Layer 5 of a small transformer language model trained on English Wikipedia (12 layers, counted from 0, width 64).
Take only the direct path to the model's output, skipping the later layers: a vector added to the residual stream pushes a token's score in proportion to its dot product with that token's output vector.

Output vectors of the tokens that the questions are about. A number n stands for (n - 500) times 0.0061.
"cted": 486 470 313 494 384 305 532 641 510 457 422 563 484 442 378 502 593 383 621 676 452 411 257 562 567 522 341 535 481 359 372 574 595 516 319 451 472 444 654 496 705 472 729 360 276 713 681 572 547 580 377 577 612 590 453 761 553 291 767 558 444 565 458 321
"orld": 415 540 391 506 585 519 471 486 522 443 496 430 474 640 245 473 374 449 351 527 531 484 318 440 567 468 649 521 458 584 594 606 453 638 483 591 618 546 544 681 574 423 674 483 512 621 475 639 413 584 423 461 590 310 605 485 589 477 563 372 457 405 444 309
" |": 533 493 639 508 534 545 456 471 633 561 541 567 590 375 531 549 468 524 569 554 438 329 597 363 505 390 429 505 489 581 535 480 552 459 680 435 566 269 513 629 451 533 480 360 258 497 465 615 385 640 628 464 499 313 505 519 623 589 443 479 402 470 428 571
"ep": 668 478 371 450 374 505 388 642 466 376 461 525 511 439 471 227 445 248 488 510 549 692 518 645 517 534 414 516 623 445 492 347 450 535 588 668 470 709 577 348 603 502 478 502 489 651 383 677 477 565 491 384 437 452 514 483 516 584 572 579 568 374 505 532
"amil": 503 479 368 402 514 306 592 634 669 467 404 309 284 621 499 296 539 533 363 505 549 448 409 529 477 475 562 531 591 532 560 480 475 541 311 488 606 535 550 679 491 361 748 528 437 720 533 639 505 445 418 481 369 430 753 467 403 545 660 483 607 529 457 376
"ious": 436 510 560 500 419 522 465 449 431 422 432 442 514 681 421 515 510 601 284 504 529 396 296 645 486 308 590 508 547 492 292 542 519 524 327 323 523 531 517 662 555 591 601 538 285 662 570 493 725 691 446 541 629 405 345 637 405 364 689 272 643 549 683 501
"ect": 632 346 426 382 306 456 390 582 514 410 547 532 339 598 556 558 822 570 495 625 602 432 474 542 390 559 535 531 548 551 496 551 475 542 396 426 616 666 468 423 496 400 545 449 613 581 579 413 261 541 331 365 520 403 307 583 466 529 764 563 500 464 541 478
"qu": 646 627 478 512 603 332 543 601 474 508 489 423 544 541 496 427 341 323 522 505 469 493 426 581 481 596 529 504 263 405 411 322 549 557 488 557 497 599 584 463 505 651 474 561 366 531 529 468 533 475 442 409 528 500 550 586 529 290 623 519 693 498 419 609
"orn": 549 658 418 551 466 379 417 659 441 547 489 448 430 360 410 471 357 538 455 500 638 574 599 569 383 473 615 546 567 558 339 417 536 519 525 554 671 420 707 458 559 441 545 664 527 653 397 395 469 454 471 443 432 435 460 426 477 453 741 421 386 493 483 563
"′": 406 414 507 273 585 369 487 530 470 509 506 396 415 596 482 224 695 450 459 596 367 613 457 387 563 350 577 577 401 460 698 516 700 464 758 529 343 398 579 597 611 557 557 570 551 643 669 400 278 586 504 515 417 523 621 625 614 404 553 408 418 590 343 340
" =": 520 370 386 657 623 512 576 379 531 622 508 448 614 429 570 602 397 337 488 462 556 555 374 359 433 520 512 535 424 319 560 829 659 361 776 640 456 465 294 573 573 550 573 531 395 525 616 559 292 505 457 582 259 290 372 419 542 482 653 594 530 610 401 458
"owever": 662 576 24 444 422 286 481 428 389 372 530 520 307 616 598 230 569 820 407 558 258 497 407 456 270 624 528 538 618 375 325 662 623 668 631 536 498 601 604 624 533 428 457 634 378 664 547 734 428 520 467 487 635 475 612 545 382 543 652 536 634 431 433 265
"e": 574 418 468 539 333 596 585 566 474 408 526 418 666 516 586 468 445 442 621 467 598 316 598 566 599 566 420 476 451 486 682 558 509 509 399 615 550 506 467 461 498 489 478 418 598 471 299 488 489 421 406 426 663 410 488 351 457 495 757 672 288 549 470 471
"her": 552 547 609 262 569 289 486 621 336 362 583 447 464 383 411 653 737 615 323 451 567 447 483 585 440 508 510 506 427 456 512 591 347 697 570 629 570 471 455 424 466 443 537 549 548 585 526 545 555 707 207 413 413 487 391 630 689 387 579 663 307 492 492 489
"ven": 530 610 358 618 674 330 510 567 407 380 419 395 316 549 451 577 406 348 578 549 457 464 305 539 534 549 425 520 510 404 455 585 521 634 348 495 562 496 566 415 620 586 701 618 409 663 449 587 523 481 500 422 510 534 474 587 579 296 545 499 343 621 597 499
"ted": 462 581 439 594 427 439 532 590 395 469 422 302 504 300 514 530 597 530 569 688 603 417 578 661 542 393 422 539 455 290 409 661 388 593 215 297 558 448 548 688 535 465 541 523 542 592 724 391 564 611 399 533 546 441 399 682 472 374 757 483 479 355 476 527
"resident": 505 355 311 502 422 341 572 485 376 425 482 406 499 352 623 350 452 582 447 569 608 577 356 572 551 542 493 536 598 510 351 578 428 465 642 516 602 788 489 616 681 319 688 543 485 679 513 513 334 452 289 408 557 571 566 716 552 473 679 336 290 516 513 454
"ony": 481 364 639 495 299 269 513 464 395 539 365 409 432 390 353 509 675 505 258 483 554 406 477 500 650 610 654 513 587 607 552 565 313 508 705 477 552 555 418 662 609 556 514 685 575 511 394 671 485 523 403 419 591 409 418 511 385 479 586 527 544 461 532 508
"ampion": 175 559 501 649 559 346 358 430 468 471 448 466 419 617 321 596 521 373 394 517 518 532 355 441 276 448 658 534 620 340 588 503 489 709 710 670 515 491 471 554 727 468 596 579 452 682 483 685 329 627 392 603 500 433 653 440 528 429 657 384 465 373 536 366
"ic": 588 527 302 496 264 654 561 426 559 531 422 527 473 600 447 631 577 408 507 540 606 531 490 604 445 381 525 494 491 556 351 473 460 515 561 439 438 384 393 503 470 340 462 460 541 515 465 476 449 466 504 437 544 549 574 407 520 469 704 688 664 496 534 588
"ight": 569 622 500 646 548 523 481 423 443 385 430 446 395 590 440 698 408 455 425 501 329 501 372 456 436 491 465 520 603 455 422 700 449 616 529 453 573 539 651 554 431 449 660 562 405 461 547 481 361 302 456 431 640 352 499 477 413 594 618 613 682 441 611 473
"ober": 421 526 246 361 142 362 581 715 387 545 417 443 280 392 376 392 730 526 470 519 565 580 583 556 355 612 612 549 643 475 555 542 624 698 706 559 433 669 500 689 470 532 703 444 485 553 557 527 389 404 384 430 438 524 565 431 513 519 542 420 440 504 393 491
"ame": 298 611 557 548 445 398 418 492 538 427 351 586 563 545 504 484 484 575 544 462 374 402 402 543 415 494 455 513 610 493 611 564 411 575 464 518 641 604 465 523 452 403 620 406 425 518 521 746 387 447 343 582 613 373 374 613 498 414 738 372 715 493 572 471
"ased": 522 611 222 472 473 332 369 585 502 486 518 633 499 343 263 277 550 522 457 463 584 541 431 522 396 757 375 538 688 394 491 579 433 474 333 375 593 513 599 560 673 650 626 495 408 618 565 444 455 753 361 526 528 418 365 587 486 444 830 518 510 696 412 357
"ative": 473 471 443 434 488 540 460 316 454 483 389 499 428 788 570 498 451 377 541 480 452 471 217 438 485 422 678 531 393 528 450 534 417 460 673 327 512 641 628 546 510 473 545 497 573 454 618 482 458 556 250 537 690 423 361 707 591 494 716 371 591 634 639 447
"ement": 561 587 431 402 306 582 303 400 299 369 441 618 504 472 494 466 571 500 181 534 326 505 353 615 512 200 483 531 461 294 575 559 334 618 500 478 345 459 563 625 710 467 559 471 606 711 658 481 393 638 358 555 633 542 469 694 726 549 811 495 605 541 476 495
"=": 462 355 366 617 476 229 494 427 695 595 555 338 440 536 461 443 514 437 414 509 278 581 558 576 370 589 653 569 478 406 436 578 578 512 745 567 618 461 328 490 599 609 498 671 341 587 489 528 524 416 394 654 552 278 465 500 476 590 652 638 462 576 357 411
"f": 451 488 489 649 578 469 504 528 487 518 524 389 411 599 526 688 340 481 507 565 577 507 375 610 559 390 482 492 435 536 586 478 399 531 411 410 566 482 472 444 555 544 452 487 443 579 549 530 576 330 507 483 429 566 511 450 644 405 462 644 429 447 423 622
"0,": 631 524 529 623 417 521 472 430 402 595 547 432 408 388 597 390 535 495 572 516 341 517 420 499 537 568 638 558 649 361 390 467 481 562 408 683 364 571 387 573 482 671 637 511 455 627 535 500 521 509 502 446 548 326 472 557 613 444 508 369 497 526 337 413
"ather": 605 498 414 363 387 429 400 402 474 596 383 303 288 557 465 507 483 462 578 440 564 352 216 437 443 599 613 529 652 305 540 674 543 618 494 523 560 788 762 400 566 225 847 634 350 592 482 484 590 343 459 554 571 507 533 539 560 424 641 438 397 601 615 399

Each question shows what one neuron of this layer's MLP adds at an activation of 1. A number n stands for (n - 500) times 0.00063.

n80: 470 465 563 501 530 449 391 397 629 328 565 631 642 430 545 571 545 606 542 552 517 404 637 641 684 519 461 582 537 548 372 681 581 609 448 380 519 570 599 503 375 458 313 594 585 246 438 429 394 588 440 358 477 462 571 332 401 475 587 542 443 493 560 455
Pushed up most: "e"

n71: 552 379 423 517 534 568 331 396 356 603 485 691 608 555 459 752 356 549 674 536 443 482 458 472 447 375 534 539 580 505 555 548 381 493 587 479 535 542 581 506 374 441 638 478 330 487 464 482 462 282 626 695 484 652 394 500 599 461 682 441 484 643 204 440
Which two tokens does it push up most, strongest first? "ather", " ="

n99: 389 382 671 492 571 328 405 712 392 642 502 457 528 553 334 553 637 440 412 567 544 487 627 663 493 683 540 393 515 412 506 527 566 526 529 607 484 687 691 279 285 536 342 300 582 669 540 323 531 547 434 434 452 447 516 537 427 475 418 344 397 460 781 481
Pushed up most: "her"

n25: 393 280 669 403 802 593 408 559 549 441 464 485 280 517 490 446 590 377 545 557 423 597 604 447 514 545 478 643 466 626 445 588 363 562 540 483 751 509 377 432 559 310 426 453 647 295 451 563 311 479 622 364 598 517 427 424 418 502 659 448 597 436 755 738
Pushed up most: "ect"

n126: 487 677 613 488 421 483 383 308 455 549 588 446 622 439 536 332 436 523 456 712 566 682 441 470 367 426 552 507 577 437 485 690 417 489 351 383 718 574 698 365 537 662 442 351 353 402 515 338 552 478 400 491 439 551 412 508 542 663 304 677 274 721 693 397
Pushed up most: "ased"

n110: 558 542 371 588 472 553 342 631 657 390 416 442 529 454 401 439 566 694 452 682 728 543 501 539 510 418 576 549 379 417 531 431 505 684 212 486 402 410 575 501 529 393 447 368 478 589 667 292 452 435 401 500 660 585 518 498 658 447 555 539 450 564 313 529
Pushed up most: "ted"

n75: 543 399 446 345 483 350 463 251 414 481 471 542 429 606 378 680 571 515 824 374 595 649 433 569 445 590 589 582 287 583 653 627 493 408 625 352 660 491 495 733 413 478 494 328 831 495 543 536 570 534 455 516 599 320 420 338 686 470 519 394 282 493 546 405
Pushed up most: "ative"

n124: 502 400 469 782 606 260 530 366 400 515 751 460 661 462 312 478 385 547 569 673 448 583 495 654 526 393 520 237 495 418 338 432 539 500 601 500 689 381 531 627 430 673 545 694 310 468 581 609 542 441 562 461 451 426 638 320 506 491 668 539 444 447 426 437
Pushed up most: "="

n48: 503 450 553 456 657 618 337 367 278 409 542 381 471 537 489 524 548 589 583 387 462 604 655 436 440 698 575 600 556 387 506 580 589 382 476 462 741 702 518 371 402 376 403 459 489 378 627 501 346 396 496 637 483 486 450 465 447 697 731 632 405 456 464 280
Which of these tokens does it push down most? "ious"

n76: 452 424 365 574 425 348 388 636 573 422 503 760 493 271 548 535 454 575 343 469 446 593 517 340 510 629 527 448 382 549 376 307 589 479 443 596 602 787 529 259 579 721 680 665 208 443 419 606 508 544 613 469 432 739 373 380 537 464 479 506 629 281 768 531
Which two tokens does it push up most, strongest first? "ep", "qu"

n82: 388 364 640 399 460 515 379 537 360 346 507 559 411 574 643 608 419 444 551 373 412 557 520 523 518 602 525 557 541 204 425 544 497 581 451 563 632 634 487 347 626 420 326 571 509 433 715 376 534 569 521 526 471 572 501 294 461 413 643 420 498 611 776 568
Pushed up most: "ather"

n6: 481 371 479 489 339 596 456 490 495 390 451 552 492 392 628 739 458 525 492 474 573 699 578 622 513 373 487 466 418 487 262 749 572 473 448 335 366 237 633 709 463 445 539 587 523 358 532 482 395 468 616 498 605 393 630 439 422 586 473 454 589 500 488 661
Pushed up most: "ic"

n101: 523 445 623 468 570 307 510 442 442 579 470 515 465 673 359 700 631 503 434 537 447 307 696 514 612 743 446 472 489 338 615 470 488 634 394 427 406 501 491 325 343 444 397 735 652 575 619 314 490 557 437 418 267 578 574 511 591 609 593 503 346 580 529 426
Which two tokens does it push up most, strongest first? "her", "ect"

n112: 355 637 481 608 332 166 725 568 408 630 633 469 384 451 527 524 589 667 181 320 355 554 542 579 344 466 526 452 662 461 462 687 203 421 596 677 181 778 696 466 484 519 476 622 637 531 587 481 490 512 462 517 558 411 521 409 688 450 769 379 557 406 550 393
Which of these tokens does it push down most? " |"

n109: 408 369 631 392 550 622 441 629 556 502 412 445 522 456 406 552 585 607 372 473 747 577 723 642 328 300 422 446 335 468 322 685 340 519 575 535 308 461 708 602 673 476 429 588 498 517 614 383 814 672 447 576 292 584 581 424 414 421 305 294 608 306 725 437
Which two tokens does it push up most, strongest first? "ious", "ted"

n5: 312 500 497 372 627 615 616 418 497 401 306 583 502 495 391 418 542 534 294 451 545 490 516 457 496 487 430 495 495 491 621 392 506 697 470 474 589 561 364 724 387 541 617 476 504 479 536 483 616 472 717 589 627 312 596 376 557 537 453 525 363 353 553 433
Pushed up most: "orld"

n40: 470 452 523 598 396 713 440 604 537 455 322 591 478 624 570 628 297 554 615 439 498 674 548 599 471 459 404 590 429 193 373 475 597 563 279 397 295 618 802 530 592 380 259 645 401 512 570 560 646 651 589 733 325 354 444 578 554 474 304 473 550 361 513 470
Which of these tokens does it push down most? "ony"

n70: 605 541 644 469 655 736 424 655 442 248 621 406 441 851 249 548 497 449 392 349 325 469 727 599 637 728 463 543 607 387 542 538 422 311 486 375 475 304 323 575 328 383 754 546 420 604 579 324 571 422 539 471 419 389 483 449 428 711 612 583 506 555 508 491
Which of these tokens does it push down most? "resident"

n41: 481 392 586 660 294 596 504 560 554 526 415 505 556 275 565 449 455 678 614 583 552 390 477 343 315 320 423 497 561 523 522 434 475 523 534 605 520 533 384 360 555 702 547 595 474 624 454 605 332 482 518 549 613 496 666 377 458 432 624 483 438 493 612 374
Pushed up most: "ampion"

n58: 614 547 346 579 487 560 456 552 355 480 371 584 633 479 580 479 545 611 461 675 503 455 594 288 443 447 555 382 588 563 537 438 395 317 718 454 451 496 522 589 477 492 508 314 579 476 526 612 427 562 259 632 486 499 527 337 411 657 549 486 583 535 375 499
Which of these tokens does it push down most? "ven"

n21: 465 608 315 331 630 420 501 706 556 657 491 553 406 430 500 744 412 585 532 652 195 693 573 548 509 382 359 526 407 546 467 520 500 823 260 382 811 374 546 309 391 517 572 570 424 591 476 464 508 636 480 465 514 471 619 343 544 460 318 567 539 556 507 434
Which of these tokens does it push down most? "ony"

n90: 278 383 580 628 563 644 406 423 351 661 840 735 492 402 431 513 406 443 526 568 388 343 569 415 438 500 513 473 531 406 592 519 297 573 481 610 320 592 538 570 518 639 528 591 593 547 420 472 426 605 711 402 224 474 407 548 677 480 550 387 411 537 392 316
Pushed up most: "0,"

n100: 756 667 486 382 610 511 433 463 665 488 529 515 412 499 525 516 537 445 696 399 494 394 543 410 436 375 587 616 427 532 511 575 631 408 463 582 364 411 513 656 388 517 460 346 602 590 686 501 458 251 561 496 716 368 608 354 496 494 456 494 426 433 340 560
Pushed up most: " |"

n8: 408 482 481 633 768 483 366 540 584 685 687 323 312 429 488 517 382 561 626 539 652 439 497 525 443 504 634 382 489 502 548 392 492 458 527 477 597 449 302 383 326 599 544 520 617 634 542 540 512 552 687 505 484 522 540 362 419 583 337 575 301 580 281 570
Pushed up most: "f"

n18: 703 421 471 497 425 585 405 438 531 530 395 507 555 511 643 570 551 365 666 360 527 482 368 585 521 506 387 582 312 662 494 500 575 399 569 589 525 375 378 529 448 504 477 255 358 439 475 538 522 277 575 400 504 434 511 581 672 674 571 534 530 590 386 572
Which of these tokens does it push down most? "ampion"

n94: 642 373 545 186 615 459 459 653 531 369 432 413 484 416 351 630 339 428 669 527 521 691 267 448 579 807 542 753 480 539 636 329 657 383 454 552 412 502 438 638 559 579 529 600 565 440 610 540 531 459 292 482 644 394 381 595 577 383 288 441 448 542 401 478
Which of these tokens does it push down most? "ic"

n79: 328 519 401 612 654 483 447 506 305 478 430 563 413 524 578 392 415 606 401 586 587 516 399 390 585 540 589 327 358 488 491 644 320 263 476 790 434 484 648 401 606 564 473 449 237 436 480 413 677 404 624 570 420 575 438 732 580 498 552 718 363 588 629 586
Pushed up most: "ven"

n64: 519 313 695 409 430 486 511 395 512 529 601 688 545 339 644 486 565 611 514 536 556 539 428 385 645 514 526 396 422 555 474 557 509 566 629 571 494 365 520 636 560 613 403 292 299 586 346 473 469 532 365 367 400 650 587 489 332 359 454 603 499 546 498 600
Pushed up most: " |"

n30: 629 326 602 291 433 574 505 268 483 419 519 464 570 535 580 577 629 523 363 746 562 609 541 406 633 529 478 686 358 564 493 449 525 552 418 517 517 397 502 600 402 617 546 350 573 322 453 321 597 511 589 564 499 492 419 529 385 472 552 498 366 547 450 471
Which of these tokens does it push down most? "ampion"

n68: 664 674 633 569 504 493 468 454 394 578 638 467 506 451 474 428 518 342 448 431 607 442 479 715 662 606 506 345 540 409 501 395 607 507 684 388 461 335 663 455 586 591 536 344 525 432 349 552 461 606 396 284 558 358 327 489 539 536 654 640 457 587 478 326
Which of these tokens does it push down most? "amil"

n62: 588 512 418 580 521 484 436 573 578 422 552 411 476 476 495 363 540 471 636 381 496 480 493 370 567 610 361 397 581 465 694 597 373 550 678 351 431 517 780 506 446 575 306 441 353 691 521 477 544 484 533 675 413 453 444 530 508 511 805 458 407 693 199 475
Pushed up most: "ased"

n98: 606 624 552 380 588 440 552 543 775 632 326 546 512 506 459 373 368 398 513 727 571 519 514 379 331 573 524 421 430 337 558 334 574 583 422 407 378 682 512 474 680 553 335 580 502 459 471 659 504 510 512 637 523 475 670 502 191 227 413 639 669 433 508 392
Pushed up most: "qu"

n65: 470 616 612 374 375 336 518 517 537 520 676 486 498 382 417 488 622 685 326 222 307 484 575 622 284 449 480 558 419 540 433 465 418 481 669 453 575 743 553 628 524 462 296 521 524 475 596 493 602 693 472 623 516 593 404 471 328 649 638 598 515 493 390 434
Which of these tokens does it push down most? "ven"

n86: 443 380 394 474 528 384 623 598 563 708 540 726 485 529 485 540 498 499 403 576 535 435 766 668 443 328 503 399 355 581 580 500 624 448 284 474 538 575 459 441 477 374 488 228 390 578 508 332 512 475 533 513 655 613 707 795 286 453 279 556 260 704 440 500
Pushed up most: "cted"

n28: 349 486 400 538 570 480 246 568 539 515 342 521 569 504 398 538 386 404 578 477 464 313 531 628 557 559 269 278 368 497 622 489 565 651 410 645 519 354 683 508 566 560 511 548 442 739 575 475 436 587 429 456 350 496 577 542 689 572 562 535 308 797 371 569
Which of these tokens does it push down most? "ony"

n114: 583 534 578 325 381 517 539 423 613 422 587 496 703 598 582 301 641 459 483 479 466 506 476 502 520 603 395 370 596 615 630 490 443 434 551 464 489 325 145 483 412 723 472 371 608 508 584 462 602 658 638 412 508 486 175 571 464 439 612 528 521 493 643 400
Which of these tokens does it push down most? "ather"

n96: 421 526 540 719 597 579 491 338 427 294 414 489 496 443 527 668 441 620 486 515 486 660 433 341 365 369 543 524 393 528 593 482 566 401 585 403 553 618 436 423 360 369 546 567 471 640 427 567 314 252 646 444 620 476 516 722 504 713 511 778 397 373 431 672
Pushed up most: "ight"

n32: 667 422 437 453 358 540 507 411 656 628 546 339 431 794 311 346 618 428 534 560 401 386 581 557 642 491 519 656 704 399 454 470 466 455 695 550 640 337 319 534 598 437 444 591 576 698 750 436 255 466 311 320 558 566 504 492 559 358 446 373 572 541 328 574
Pushed up most: "′"

n42: 507 467 564 862 533 646 551 499 379 457 355 576 560 466 568 439 492 499 233 586 614 499 295 456 541 364 674 445 389 545 217 592 460 439 557 807 184 658 724 719 478 554 395 720 391 614 305 528 288 281 579 485 452 586 632 719 28 623 451 490 442 639 507 513
Pushed up most: "resident"

n73: 485 544 514 541 570 586 536 410 463 474 493 525 455 332 589 545 652 530 623 375 524 496 543 693 692 505 375 664 399 420 587 406 596 562 292 423 466 613 503 243 655 522 396 670 286 346 366 606 378 517 387 565 443 585 417 563 427 550 372 658 406 400 669 469
Which of these tokens does it push down most? "orld"